Layer 6 of a small transformer language model trained on English Wikipedia (10 layers, counted from 0, width 96).
A neuron adds its activation times its output weights to the MLP's output. To switch it off is to set its activation to zero at one token and run the rest of the model.
A neuron's activation on a vector x is GELU(gate . x) times (in . x), where the dot is the dot product.

Input weights of the MLP neurons that the questions are about. A number n stands for (n - 500) times 0.0011.
n8 gate: 424 728 507 525 442 772 500 375 690 496 300 346 596 553 306 411 461 514 486 549 479 592 398 670 478 695 419 471 511 489 744 587 493 680 253 514 643 371 533 583 300 467 486 500 554 559 521 597 396 537 532 636 608 675 637 477 511 548 504 504 511 474 709 407 556 496 687 673 358 486 532 621 315 471 518 781 525 569 453 479 497 493 563 518 276 493 604 583 215 655 368 707 624 223 536 525
n75 gate: 419 391 531 523 504 556 287 238 485 628 559 675 458 616 357 674 530 534 619 380 595 629 543 365 504 430 602 825 257 284 779 600 328 586 677 611 386 378 359 330 660 242 417 435 515 563 406 550 408 753 519 496 458 439 721 609 438 606 565 538 403 508 627 618 533 395 500 382 399 359 465 256 175 430 507 550 636 399 569 649 464 605 519 279 524 511 426 668 382 362 640 388 582 443 458 393
n134 gate: 425 639 641 762 436 415 452 240 463 590 465 597 445 720 386 701 648 489 799 558 478 469 443 500 820 359 408 731 408 626 560 547 504 707 450 561 435 627 343 613 404 237 467 590 545 423 529 556 373 496 466 321 579 299 631 248 462 335 645 430 591 596 652 442 551 588 585 511 382 409 515 478 632 398 471 369 322 658 377 474 376 371 416 426 431 422 320 590 188 444 550 417 436 419 585 549
n160 gate: 659 504 574 561 582 588 470 450 464 492 462 794 512 476 560 513 556 512 451 500 383 645 516 557 467 861 444 512 512 496 528 570 395 512 521 281 326 585 591 500 556 672 349 265 399 488 616 524 229 316 476 351 285 670 587 713 508 517 621 520 336 909 555 660 398 854 448 426 389 555 663 520 299 730 520 447 602 619 237 359 404 225 362 572 347 423 508 580 283 602 694 398 430 320 488 443
n171 gate: 385 259 562 454 432 640 530 595 457 526 371 422 567 290 546 699 652 518 361 740 638 478 399 418 463 396 535 587 442 764 568 579 625 606 584 428 343 357 478 507 373 581 745 603 368 394 233 629 393 401 461 361 561 411 493 384 378 526 479 680 695 581 456 686 379 486 584 699 605 538 704 457 489 572 486 547 284 439 650 479 476 402 517 418 558 628 300 474 599 615 471 659 598 556 493 286
n175 gate: 398 606 694 249 432 633 420 527 489 535 531 455 407 603 662 577 504 582 388 515 511 355 614 598 481 395 666 545 718 326 392 612 563 615 438 518 389 627 753 375 303 318 629 463 665 396 496 594 564 438 421 452 515 459 569 500 650 631 403 707 572 411 527 284 620 522 441 550 412 736 451 280 375 451 676 192 337 526 729 299 436 485 639 623 481 660 525 578 415 740 328 428 310 611 604 586
n179 gate: 397 450 516 437 643 353 521 460 484 443 520 711 605 731 423 391 523 317 524 646 367 552 508 476 573 565 256 623 885 255 606 686 723 725 423 731 424 531 371 524 469 427 431 492 508 488 430 484 351 460 650 453 500 594 772 351 145 270 371 481 448 455 451 515 470 562 450 753 176 214 551 430 444 500 389 539 369 508 571 676 313 411 473 305 452 625 496 574 403 480 396 468 524 589 555 472
n202 gate: 311 641 492 437 291 800 725 524 360 402 375 212 635 630 462 480 372 415 328 343 380 480 456 732 714 458 404 381 556 693 527 504 707 452 568 248 520 418 328 461 488 707 630 242 465 580 531 579 422 496 504 336 476 695 523 842 504 617 477 473 397 669 541 459 557 600 435 395 627 424 677 372 615 472 355 469 271 449 265 527 441 577 408 500 804 484 677 361 448 516 392 484 441 523 395 445
n244 gate: 421 584 587 436 451 643 389 424 154 586 819 496 470 496 625 361 629 507 552 504 207 412 383 357 450 605 331 534 706 489 634 594 656 462 347 360 603 601 595 462 489 407 628 500 630 511 430 354 455 473 324 340 376 485 587 504 560 450 474 470 387 365 372 471 352 628 416 608 337 507 429 222 526 432 511 470 549 541 511 392 482 643 551 470 901 693 266 246 531 448 420 696 557 555 648 478
n8 in: 324 423 522 500 562 504 290 375 626 404 617 348 249 333 487 279 374 309 421 649 265 549 571 430 753 288 358 442 661 465 653 513 644 410 761 504 245 426 684 403 643 364 509 334 583 603 685 636 338 257 759 500 417 395 252 611 540 419 443 729 487 342 50 694 441 603 384 584 242 445 342 657 478 562 491 465 252 474 299 578 458 599 286 635 697 583 310 532 441 654 616 611 438 586 352 465
n75 in: 416 469 511 361 493 756 426 720 330 649 461 472 380 520 346 471 318 727 538 558 617 418 387 315 453 221 555 472 575 418 715 607 306 504 550 500 425 538 468 532 524 482 346 625 337 286 246 413 455 471 584 434 493 517 646 423 479 700 413 431 793 443 402 530 601 462 483 503 521 443 601 479 426 680 568 510 426 440 545 590 592 315 469 524 383 465 483 645 647 507 691 722 525 322 486 458
n134 in: 521 459 556 492 210 546 509 625 475 557 661 550 588 595 429 422 634 379 534 442 790 651 474 436 352 525 367 346 362 492 462 578 534 379 470 708 444 648 617 751 538 49 629 432 335 699 475 453 357 500 436 786 589 677 430 322 806 609 550 416 509 426 693 439 602 612 600 321 328 529 190 643 573 526 322 504 474 688 462 454 488 554 269 315 483 369 602 588 217 699 422 333 710 400 731 699
n160 in: 589 480 529 174 760 563 607 594 496 706 546 556 536 492 516 326 524 301 544 606 432 467 333 221 649 636 702 638 377 687 452 325 376 414 227 477 533 793 447 378 408 125 800 416 355 516 452 359 588 322 617 508 621 372 449 483 548 533 584 436 512 521 529 411 442 749 425 415 332 586 540 568 484 488 637 480 496 614 544 492 607 591 622 352 784 288 484 324 430 593 529 602 520 675 460 777
n171 in: 359 283 406 456 451 555 393 591 577 624 744 437 379 551 780 485 643 566 326 626 393 398 552 556 450 414 362 541 795 452 589 454 607 580 371 482 458 578 254 653 158 550 431 537 341 720 420 615 637 534 522 662 296 470 637 469 493 306 599 430 447 439 565 454 446 380 573 393 684 378 489 382 709 635 294 504 534 201 467 345 409 522 543 419 640 504 629 523 534 474 319 451 568 657 515 470
n175 in: 877 609 457 393 279 214 553 398 660 304 607 508 417 436 523 429 371 265 730 459 595 480 543 693 575 593 511 539 688 371 519 715 611 688 437 393 469 489 437 666 561 282 556 297 500 473 462 589 466 583 404 397 619 443 593 347 496 559 469 712 391 385 568 644 641 575 632 275 492 500 450 618 252 519 493 669 461 527 504 424 318 639 414 401 359 225 578 568 555 462 235 612 453 576 489 630
n179 in: 316 544 309 469 143 610 414 651 643 350 772 478 416 583 548 588 624 376 612 509 611 514 568 216 518 582 319 391 381 296 330 305 393 587 620 453 331 451 592 568 420 500 474 572 733 284 407 955 800 509 374 571 653 259 408 660 702 445 629 695 405 431 463 323 374 276 297 315 700 665 604 473 482 245 522 572 704 599 679 616 594 588 697 558 610 585 245 397 726 406 550 495 554 469 678 661
n202 in: 473 623 407 489 786 444 459 500 439 400 662 675 617 463 316 658 576 568 382 373 420 574 519 458 717 578 364 287 531 417 546 537 408 426 390 426 719 462 617 635 432 551 395 851 500 300 500 604 676 287 362 538 600 656 489 375 604 645 359 477 686 291 599 570 371 526 511 588 726 496 354 527 512 570 272 462 442 496 726 481 580 429 451 504 570 671 441 304 429 723 461 539 779 538 246 699
n244 in: 681 379 557 364 326 484 765 704 364 429 525 436 555 524 543 422 571 456 564 641 242 623 536 287 413 667 315 326 496 445 704 256 324 500 352 296 263 500 541 653 476 413 233 688 608 484 579 605 644 640 633 488 556 456 539 821 536 549 476 484 386 587 488 519 608 567 543 712 292 624 802 532 464 496 586 568 439 658 260 620 470 374 465 659 439 771 635 743 405 621 508 492 439 686 568 428

Output weights of the MLP neurons that the questions are about. A number n stands for (n - 500) times 0.00071.
n8: 253 445 325 743 512 215 561 296 623 808 458 656 494 66 387 684 812 724 202 751 424 306 512 600 519 633 131 279 467 735 328 397 737 427 837 440 468 530 617 678 626 383 676 294 657 116 625 612 507 624 642 560 558 300 475 579 441 655 448 212 556 216 345 704 507 588 575 645 447 500 459 471 339 374 481 651 406 682 434 597 748 455 633 553 363 504 323 496 681 543 377 559 497 268 579 533
n75: 382 675 384 406 690 316 762 601 683 518 377 508 697 467 699 383 460 350 400 594 466 377 319 455 623 629 211 498 528 577 314 388 578 409 356 354 437 402 534 493 683 405 761 535 607 460 379 635 689 352 236 538 560 610 348 423 623 440 562 570 460 494 436 537 576 482 428 452 548 492 461 475 560 566 416 265 383 611 566 571 436 456 357 651 323 364 588 127 442 392 360 281 584 428 581 528
n134: 503 441 465 696 272 455 904 316 527 520 606 421 586 375 320 460 652 507 540 567 612 724 315 463 736 849 506 61 433 599 666 708 568 363 388 591 564 340 494 497 677 567 625 214 275 599 405 406 543 428 621 703 401 397 379 478 586 541 973 300 548 458 604 444 525 809 466 546 379 171 618 392 538 634 541 516 452 461 268 648 407 534 515 414 165 311 356 567 499 696 603 391 423 517 602 447
n160: 490 579 339 622 496 430 281 442 433 389 559 502 529 278 512 400 504 665 376 740 547 494 562 565 583 410 508 413 356 402 496 493 628 604 537 625 697 117 719 708 614 508 518 615 557 289 356 699 404 398 447 418 759 507 401 280 591 336 567 390 503 375 777 430 407 542 634 515 803 584 157 765 735 580 495 563 487 561 502 770 586 353 303 415 388 446 517 376 559 383 535 223 405 498 532 351
n171: 586 794 567 565 430 695 257 348 461 628 515 512 576 514 525 484 615 415 515 291 650 666 395 547 548 396 698 436 444 612 546 429 159 394 566 449 374 569 492 235 521 422 386 647 190 507 613 635 359 512 673 351 570 413 411 489 265 566 621 397 614 537 488 509 336 301 442 436 411 548 401 889 576 581 532 403 444 509 505 701 389 482 190 647 374 405 493 658 583 460 481 452 460 278 475 512
n175: 355 732 712 367 649 524 468 525 567 889 509 452 500 754 490 406 705 689 479 582 650 452 537 549 589 384 433 457 294 650 441 697 224 378 434 484 475 383 377 76 462 484 400 435 424 391 664 532 653 287 364 470 642 733 547 471 454 411 662 329 472 552 474 710 537 689 278 380 553 160 634 250 364 631 536 374 647 492 346 390 212 477 576 440 300 661 450 273 303 549 398 178 501 482 594 389
n179: 738 415 264 417 458 393 437 381 234 503 486 792 627 448 412 300 358 203 408 764 325 440 344 457 370 585 391 739 507 405 735 753 293 621 654 405 341 388 516 628 429 209 504 700 710 685 530 601 489 493 405 477 894 720 585 485 256 511 489 415 238 460 407 472 364 335 589 456 222 330 258 753 562 496 402 276 376 487 581 758 194 462 718 530 525 542 459 259 436 407 594 653 390 559 389 317
n202: 434 404 502 499 791 288 691 398 462 500 459 442 534 459 322 376 592 673 839 394 420 229 642 643 223 638 659 591 498 613 368 550 270 423 463 619 611 690 356 287 279 317 638 565 230 261 451 792 469 559 419 360 678 333 579 700 650 593 546 680 480 652 658 880 227 540 367 672 667 548 564 530 258 704 493 283 356 453 648 574 497 422 601 538 353 392 671 465 449 415 128 607 458 424 513 523
n244: 516 611 536 633 407 948 539 623 293 434 365 494 405 449 811 445 660 664 481 745 538 427 256 531 396 358 660 425 305 400 465 407 383 490 708 354 654 499 653 308 548 268 725 328 831 611 476 366 565 397 130 664 761 450 544 399 613 506 621 550 393 419 559 460 604 706 419 467 485 338 482 226 181 490 332 130 698 544 580 521 642 732 421 488 573 731 372 235 389 319 365 441 547 293 584 469

Each question names a token from some text and the token that comes next. It shows the vector x that enters the MLP there. A number n stands for (n - 500) times 0.0078.

Then comes g, the gradient of the next token's log-probability with respect to the MLP's output, scaled to length 1. A neuron's effect is roughly proportional to its activation times (output weights . g). A number n stands for (n - 500) times 0.00094.

"-", then "O"
x: 505 501 452 594 537 447 585 274 582 562 497 668 564 598 662 411 402 504 639 410 531 433 430 236 285 507 695 244 267 591 475 618 574 382 416 475 163 522 760 440 353 511 500 579 508 562 267 579 515 537 422 370 484 544 426 386 443 600 375 472 401 582 625 479 243 504 610 730 467 511 718 488 605 426 503 454 483 467 367 385 587 449 486 494 499 549 506 618 550 641 392 331 441 438 442 683
g: 460 456 327 547 433 384 601 353 451 557 383 552 649 323 563 429 492 640 493 423 394 575 472 526 366 415 518 457 428 340 572 429 442 455 523 575 545 524 467 466 652 584 538 525 608 383 462 534 703 465 602 606 325 507 401 202 534 334 608 463 544 471 568 425 511 572 513 523 289 519 348 472 403 732 460 420 722 524 581 758 594 331 410 479 292 671 374 469 372 491 464 714 402 582 355 362
Which neuron, switched off, lowers the next token's probability most? n160

"n", then "ine "
x: 406 424 403 540 630 266 580 568 698 378 599 481 483 608 449 225 358 570 556 510 420 303 319 494 460 433 509 636 378 305 479 558 662 507 589 461 417 449 473 498 752 590 566 585 467 622 549 654 720 568 789 473 388 546 602 319 563 581 545 324 522 617 373 468 465 508 547 373 642 670 260 647 621 205 589 459 386 561 335 454 818 543 452 682 198 671 566 589 679 340 417 483 488 521 409 685
g: 581 484 649 489 547 514 513 494 451 689 566 354 398 590 557 570 444 463 525 326 525 698 461 589 521 494 720 631 476 538 575 673 558 336 567 159 503 450 480 472 409 414 362 376 500 629 581 512 270 276 394 437 585 444 285 388 660 409 635 429 604 536 441 520 390 367 477 411 406 477 447 498 479 503 407 342 484 376 615 279 515 522 451 540 445 371 387 367 440 679 485 695 688 557 444 487
Which neuron, switched off, lowers the next token's probability most? n8

"ey ", then "from "
x: 579 494 547 398 445 509 478 503 426 549 712 554 527 661 439 326 571 628 511 373 652 358 435 503 302 460 532 516 408 360 543 593 396 367 506 654 243 495 841 472 678 668 711 469 517 546 558 630 538 381 625 306 557 343 583 486 654 720 398 666 629 620 398 430 367 418 388 397 559 590 531 517 565 661 531 445 525 474 557 588 549 552 450 682 389 459 576 632 572 422 533 591 501 501 409 590
g: 622 611 748 305 669 304 531 648 546 506 493 386 504 322 607 463 482 477 465 521 419 291 431 525 538 505 436 751 558 475 459 651 441 417 537 398 505 511 483 463 497 513 536 647 442 515 595 586 392 408 311 434 726 533 436 581 523 370 430 410 368 714 482 505 326 409 310 543 496 615 496 597 360 384 464 563 422 553 533 607 253 250 445 561 388 528 547 439 591 272 464 579 471 429 677 550
Which neuron, switched off, lowers the next token's probability most? n75

"a ", then "N"
x: 426 465 605 406 551 562 712 397 687 489 560 642 589 460 647 520 520 448 452 438 636 369 334 623 354 392 637 418 249 443 563 498 541 495 468 576 372 483 829 502 356 618 707 437 484 521 384 593 546 328 460 253 664 548 475 286 594 510 274 734 548 577 522 461 463 520 462 700 393 553 531 310 550 630 479 548 481 485 576 471 633 542 523 558 487 467 547 598 602 336 526 544 487 592 357 552
g: 555 509 574 493 501 456 652 454 580 689 399 490 543 361 710 444 368 310 409 607 598 566 461 374 380 756 633 295 446 565 433 383 531 508 577 576 473 497 498 498 400 542 259 611 748 550 339 554 520 639 426 564 602 426 585 477 489 417 772 493 440 494 486 512 559 431 692 481 605 471 451 484 335 304 612 475 360 557 548 336 560 372 516 383 525 664 349 433 508 374 288 389 408 517 517 368
Which neuron, switched off, lowers the next token's probability most? n171

"ation ", then "of "
x: 598 444 493 295 515 489 621 470 404 454 742 523 585 556 441 467 477 511 470 404 702 262 381 458 410 449 632 436 395 464 533 704 405 406 415 563 281 451 806 484 480 490 661 488 391 571 476 582 583 559 525 181 483 470 560 490 571 649 430 625 736 483 391 501 392 473 418 354 441 498 512 416 388 537 521 419 670 675 559 476 659 518 442 610 493 415 548 752 526 363 505 452 684 641 431 592
g: 616 631 582 413 581 411 471 607 457 695 662 384 474 412 507 553 351 405 417 569 442 538 477 632 450 418 535 636 404 536 373 514 355 559 598 331 515 512 296 514 591 291 611 197 522 619 536 572 471 456 532 612 536 524 684 527 441 389 561 548 497 293 450 488 482 544 438 261 194 270 392 404 463 563 496 481 500 567 482 299 371 639 545 650 473 396 505 643 604 402 406 385 522 657 497 551
Which neuron, switched off, lowers the next token's probability most? n175

"er ", then "to "
x: 604 476 583 517 450 506 707 444 502 609 622 563 597 486 591 451 501 481 424 382 664 390 338 530 354 327 581 447 395 411 703 549 479 493 513 606 279 574 868 488 524 573 614 456 456 518 539 691 547 494 488 294 615 423 493 408 571 606 366 630 612 513 502 438 375 519 493 530 426 533 597 394 589 583 617 578 497 436 634 569 639 566 532 625 508 462 578 687 692 388 545 582 658 540 311 506
g: 464 610 508 600 450 344 512 391 538 284 578 511 687 573 385 433 515 561 366 421 590 572 541 462 501 421 387 547 503 496 495 660 334 453 308 760 378 478 357 564 583 551 555 207 459 428 612 584 537 676 604 425 642 184 334 575 470 664 601 346 495 430 314 519 648 549 508 631 586 485 521 498 528 591 600 602 302 448 471 634 353 596 512 554 532 387 687 496 557 487 423 529 587 625 431 447
Which neuron, switched off, raises the next token's probability most? n171

"I ", then "would "
x: 571 760 596 454 324 788 765 772 718 501 580 479 476 499 385 199 469 371 513 477 576 240 492 495 393 400 614 566 339 464 645 551 481 517 493 584 239 491 637 501 671 658 618 345 427 429 546 630 605 607 475 407 414 500 527 331 484 564 420 455 517 618 574 561 416 515 509 459 463 428 553 309 519 652 753 522 342 779 481 467 725 488 386 357 645 514 582 639 469 534 303 601 701 450 359 508
g: 485 571 441 525 406 349 550 527 464 746 503 547 523 606 465 306 553 387 364 615 645 586 587 584 482 590 368 465 559 679 616 322 368 455 475 515 412 480 452 518 569 464 729 374 417 443 760 621 582 350 545 482 455 438 408 750 509 479 409 628 544 411 620 468 633 617 277 531 388 625 486 668 564 540 687 504 317 289 651 620 433 526 554 681 444 489 661 570 398 547 565 487 615 602 502 406
Which neuron, switched off, lowers the next token's probability most? n175

"port ", then "he "
x: 616 411 470 491 468 418 689 437 432 510 763 505 497 620 497 505 543 618 583 367 531 314 448 467 409 356 570 412 336 449 577 597 474 366 496 657 284 494 791 334 679 517 800 496 452 613 422 633 578 476 531 204 573 438 608 446 596 694 421 527 655 548 343 468 443 488 293 425 561 658 447 423 477 544 448 529 660 624 719 431 613 510 397 599 454 311 594 719 510 462 428 471 522 610 488 571
g: 488 463 404 583 432 798 503 448 500 558 452 666 501 486 314 388 480 413 613 606 737 453 602 476 524 529 476 302 470 588 515 387 562 457 597 365 579 553 654 546 431 597 522 287 461 357 555 481 439 468 336 518 715 525 545 473 585 572 602 521 475 352 611 384 688 602 341 438 264 404 353 585 599 432 573 575 562 438 402 395 410 335 631 387 440 452 709 611 460 529 376 540 441 798 441 531
Which neuron, switched off, raises the next token's probability most? n75

"and", then "gu"
x: 531 704 576 506 726 512 477 299 374 536 574 635 393 438 745 303 518 646 596 423 306 251 543 195 339 339 583 619 382 200 522 576 726 324 363 630 462 461 458 435 451 750 625 676 544 395 421 501 527 319 592 502 614 345 628 430 571 502 568 433 533 569 418 689 449 476 530 748 599 501 371 385 597 515 512 309 364 516 449 403 472 634 328 534 539 329 507 573 485 620 684 562 617 279 425 597
g: 407 436 206 518 626 346 523 368 561 407 609 381 363 384 628 549 445 289 435 595 536 508 410 424 534 435 437 573 520 435 378 632 454 448 340 597 430 568 330 398 678 527 627 548 494 471 593 335 622 627 603 526 328 491 437 554 400 532 410 577 447 307 587 521 422 558 324 430 400 492 659 636 597 397 490 514 466 838 682 590 545 528 572 370 511 448 340 459 687 518 339 413 468 478 536 663
Which neuron, switched off, lowers the next token's probability most? n244

"c", then "am "
x: 476 469 738 405 568 410 641 301 484 639 542 607 519 611 501 486 356 441 493 352 547 232 622 411 464 428 574 444 459 392 447 552 620 349 443 333 394 529 382 537 677 573 672 481 576 850 638 407 548 486 649 335 546 597 463 261 437 326 447 355 516 374 411 562 503 607 564 340 507 351 551 575 437 489 435 322 614 349 411 504 562 552 520 427 526 475 410 895 406 568 477 548 811 500 547 588
g: 604 608 346 370 241 495 622 459 537 355 579 562 437 284 373 308 681 542 439 470 448 493 496 434 386 475 582 476 419 487 576 429 420 465 496 508 698 419 481 533 578 719 625 477 423 312 628 462 590 410 266 406 450 582 462 367 419 741 361 513 441 445 449 548 632 555 490 565 612 534 594 289 382 431 425 404 460 576 477 406 466 375 623 329 395 379 474 594 386 573 774 449 582 316 472 462
Which two neurons, each switched off alone, lower its probability most, in order? n179, n134

"of ", then "a "
x: 512 526 483 389 583 462 581 436 420 311 779 650 444 453 440 337 425 543 403 329 512 355 449 447 387 521 602 517 316 440 266 637 468 613 566 416 371 546 858 522 737 689 317 461 402 584 408 508 509 554 557 326 484 443 474 527 542 540 596 676 524 460 598 559 362 569 571 515 570 496 529 674 653 479 525 468 502 545 471 523 727 359 559 457 634 397 572 624 516 465 486 373 495 531 419 630
g: 585 590 504 571 555 216 500 316 520 496 471 558 308 344 641 555 438 570 678 385 437 489 419 755 527 529 401 526 380 361 533 606 524 546 427 467 461 429 450 459 669 483 854 303 543 425 361 505 397 485 524 542 566 439 567 518 596 441 553 497 520 478 448 472 491 449 400 650 669 467 354 616 643 558 481 478 677 590 431 603 379 431 566 494 465 282 535 283 433 434 232 386 573 582 396 623
Which neuron, switched off, lowers the next token's probability most? n160

".", then "\n\n"
x: 224 699 599 445 393 621 532 553 452 610 416 367 424 516 647 301 509 414 518 545 485 254 438 489 320 499 575 363 275 594 534 407 505 399 584 480 323 375 612 602 604 563 384 515 650 692 299 528 480 506 587 394 545 213 553 501 691 432 634 415 470 437 445 426 550 438 461 730 605 199 429 350 693 532 541 505 558 447 298 638 504 347 547 459 707 480 658 813 474 555 295 589 445 499 530 499
g: 419 478 517 542 502 385 597 623 403 505 414 598 496 538 789 488 463 541 628 505 397 453 396 613 431 415 662 561 407 598 552 416 486 431 365 539 526 415 517 516 437 552 413 771 674 640 568 476 366 510 371 663 196 577 504 295 542 391 337 473 489 459 619 525 538 409 444 533 509 413 332 386 415 341 219 586 398 473 707 426 528 472 396 567 471 505 657 501 476 766 605 315 560 494 471 590
Which neuron, switched off, lowers the next token's probability most? n202

"E", then "li"
x: 477 327 417 369 596 364 826 480 943 486 614 464 445 473 588 465 501 514 390 479 590 303 613 292 477 465 567 555 323 400 651 690 597 299 427 491 388 468 429 565 655 710 453 574 563 560 626 692 354 480 489 355 457 501 469 380 482 374 640 620 473 620 527 432 348 591 375 543 622 349 410 558 569 496 329 526 564 480 350 532 567 712 342 622 485 563 259 671 307 608 465 526 363 541 424 435
g: 420 489 621 446 602 441 594 495 591 525 282 583 711 679 292 605 622 512 619 465 596 453 416 424 494 287 456 428 356 499 544 509 589 580 607 658 388 567 323 594 414 419 522 638 599 426 446 417 657 668 454 427 737 367 432 381 531 460 470 557 422 427 610 478 430 640 596 517 463 138 457 631 519 694 521 447 540 229 503 621 414 510 500 449 395 468 648 395 465 472 577 506 401 502 631 439
Which neuron, switched off, raises the next token's probability most? n160

"C", then "ep"
x: 405 327 705 323 569 415 794 519 731 528 815 614 472 552 523 457 447 396 472 535 639 406 542 351 559 476 522 523 235 576 558 603 823 567 451 683 434 560 380 718 593 558 370 571 408 802 525 593 433 495 465 410 328 510 526 267 498 363 694 466 574 446 508 472 343 637 550 453 463 466 474 568 666 406 397 228 476 538 538 500 666 640 422 457 302 607 298 637 350 501 488 521 533 511 412 511
g: 486 451 337 477 380 340 357 447 530 353 489 471 727 475 502 375 612 486 488 477 630 433 426 390 494 544 414 497 501 369 431 562 585 593 499 464 568 306 422 558 488 531 546 452 364 537 528 406 621 430 524 518 353 581 703 708 580 579 498 532 562 581 498 593 486 480 589 428 600 494 564 638 346 293 547 467 733 458 204 551 849 532 422 289 383 433 448 498 481 622 671 586 606 573 455 750
Which neuron, switched off, lowers the next token's probability most? n134

"y", then "our "
x: 467 637 529 433 569 559 707 653 866 503 645 487 368 328 469 536 407 359 454 511 456 387 515 454 376 442 352 609 210 500 592 597 652 504 454 568 445 379 489 492 506 660 612 506 495 538 441 607 539 475 691 548 435 560 447 361 616 431 558 388 418 606 383 647 136 397 477 420 443 430 360 359 382 365 417 597 433 645 186 471 740 534 595 740 361 599 524 729 362 651 337 524 474 450 623 672
g: 298 483 466 644 543 601 515 415 428 380 313 355 509 319 464 404 497 579 565 442 467 459 465 576 321 625 456 295 266 358 350 518 470 587 581 638 481 623 627 665 583 585 626 518 456 495 605 500 452 680 597 556 634 335 530 490 464 794 582 502 597 529 529 486 615 477 632 395 459 724 433 334 539 565 658 266 517 547 531 517 463 709 527 415 444 569 379 683 529 491 614 485 559 621 340 499
Which neuron, switched off, lowers the next token's probability most? n8

"ov", then "ed "
x: 593 504 506 527 557 385 652 227 405 601 567 585 464 552 266 533 360 429 586 339 429 481 572 329 186 579 533 477 278 478 287 374 565 523 432 371 376 548 410 447 765 639 743 378 464 772 539 605 683 360 580 509 334 509 584 344 572 514 516 401 616 568 318 640 432 651 362 231 675 255 606 584 568 672 695 591 382 540 306 631 510 579 546 596 439 626 446 678 711 467 475 523 651 377 396 669
g: 328 380 341 448 448 482 526 311 416 441 406 401 334 662 702 581 402 473 640 430 381 750 548 397 455 356 337 391 544 477 551 279 498 387 390 487 595 544 360 481 525 582 472 375 407 461 453 663 483 550 385 424 510 666 599 496 465 478 628 453 577 512 567 523 394 593 676 514 778 483 480 471 526 649 583 470 581 561 406 530 413 510 559 440 495 224 768 369 538 618 620 315 392 464 557 471
Which neuron, switched off, lowers the next token's probability most? n160

"i", then "olog"
x: 516 463 616 504 724 358 786 490 571 443 553 738 380 612 467 271 563 387 456 551 546 451 521 273 444 464 394 258 427 520 492 709 488 414 451 571 358 475 419 459 704 481 508 529 615 365 209 516 782 614 623 412 311 519 402 255 507 388 479 429 459 395 359 532 534 533 497 410 576 652 496 576 389 454 598 552 750 540 544 579 559 589 491 711 541 632 502 773 689 432 511 681 562 597 482 713
g: 326 508 475 545 430 487 555 406 399 494 392 375 325 419 527 624 484 428 553 404 482 577 474 436 638 308 388 526 641 561 583 502 421 422 328 379 699 552 431 550 649 340 410 562 512 643 424 365 454 483 343 582 311 428 404 595 554 408 534 603 617 479 560 483 585 534 771 431 119 671 554 583 424 379 528 586 386 456 487 671 777 551 501 500 457 644 475 507 458 442 498 443 402 537 514 730
Which neuron, switched off, raises the next token's probability most? n179

"f ", then "ar"
x: 490 694 613 505 588 578 512 559 420 761 592 576 439 530 458 456 604 563 630 511 745 215 294 434 334 323 655 435 333 358 553 497 392 391 505 502 371 524 751 306 742 707 713 342 428 547 542 625 541 437 516 300 613 417 489 371 569 582 401 605 529 617 361 458 524 481 426 555 510 372 496 559 500 531 607 528 573 620 568 546 673 525 436 611 509 509 678 671 637 496 343 433 648 500 368 514
g: 444 380 618 500 502 390 389 323 602 374 425 675 651 511 606 555 511 397 338 458 504 396 530 505 598 676 578 470 400 381 587 377 589 424 499 541 437 513 499 505 441 550 408 654 335 480 595 429 461 416 279 325 501 390 315 594 534 709 469 586 585 375 619 572 278 434 682 374 566 527 445 383 576 375 583 589 320 324 503 370 551 520 436 443 363 352 455 497 654 376 342 419 572 269 509 695
Which neuron, switched off, raises the next token's probability most? n171

"a", then "'"
x: 387 581 586 435 722 463 523 342 555 791 497 673 721 342 572 369 881 545 460 538 465 351 421 503 321 572 677 485 306 519 524 463 567 320 450 549 465 515 355 408 396 520 786 402 776 545 295 644 533 484 705 475 601 514 318 274 589 408 497 569 539 470 539 586 469 348 655 712 572 481 533 785 761 424 422 510 508 472 441 487 443 528 538 601 529 364 531 701 628 387 562 504 450 399 496 667
g: 398 432 420 653 422 731 479 401 505 632 562 620 364 505 400 361 530 518 450 658 484 601 579 547 521 347 611 424 532 466 547 503 389 510 609 450 350 550 539 457 527 503 558 547 591 309 538 613 603 715 561 424 574 255 620 629 369 342 644 426 412 371 528 462 408 514 462 645 522 485 363 512 527 417 616 446 444 487 468 474 526 464 607 765 469 480 521 519 349 512 216 392 573 507 219 190
Which neuron, switched off, lowers the next token's probability most? n171

"sel", then "f "
x: 363 487 495 502 544 670 459 312 618 783 505 579 440 458 558 423 363 570 587 461 600 358 757 418 321 511 616 403 555 222 632 729 518 363 478 520 412 406 411 573 772 740 641 371 482 575 489 508 522 482 514 299 584 707 514 506 655 618 471 490 392 412 408 598 358 488 445 501 476 424 554 553 515 692 547 375 409 345 255 386 552 543 349 762 599 552 518 735 523 576 710 501 607 400 388 804
g: 531 595 558 486 514 467 709 656 577 584 448 546 564 395 282 585 507 305 384 720 419 624 319 590 298 524 401 357 380 531 366 637 465 469 613 462 521 547 429 590 486 397 674 705 297 449 424 471 560 488 423 415 437 690 577 312 494 471 553 606 361 493 610 467 884 442 625 570 290 564 544 611 449 479 498 513 384 508 492 354 636 471 552 426 448 506 527 448 361 579 521 564 604 392 518 438
Which two neurons, each switched off alone, lower its probability most, in order? n75, n160

"at", then "or"
x: 538 356 617 348 569 496 463 353 361 542 367 458 539 399 570 414 433 593 597 379 471 299 478 462 252 524 497 457 302 463 332 721 651 232 391 459 338 432 386 488 554 488 482 417 656 699 390 503 622 396 605 312 460 513 429 439 751 490 608 503 499 453 254 417 440 477 556 467 456 381 349 645 572 407 644 399 568 302 179 414 617 721 253 657 510 607 414 675 504 375 552 504 451 269 178 609
g: 382 508 395 543 348 340 563 559 534 484 545 567 726 544 651 467 626 488 579 304 297 343 449 383 422 594 334 373 505 440 552 596 464 460 425 710 431 493 606 469 328 662 642 389 468 323 537 527 398 452 611 380 364 537 650 460 416 626 574 212 489 374 637 527 515 460 412 465 277 588 477 555 526 296 517 360 382 412 511 615 379 580 578 518 431 649 418 534 430 397 734 598 505 567 576 553
Which neuron, switched off, raises the next token's probability most? n8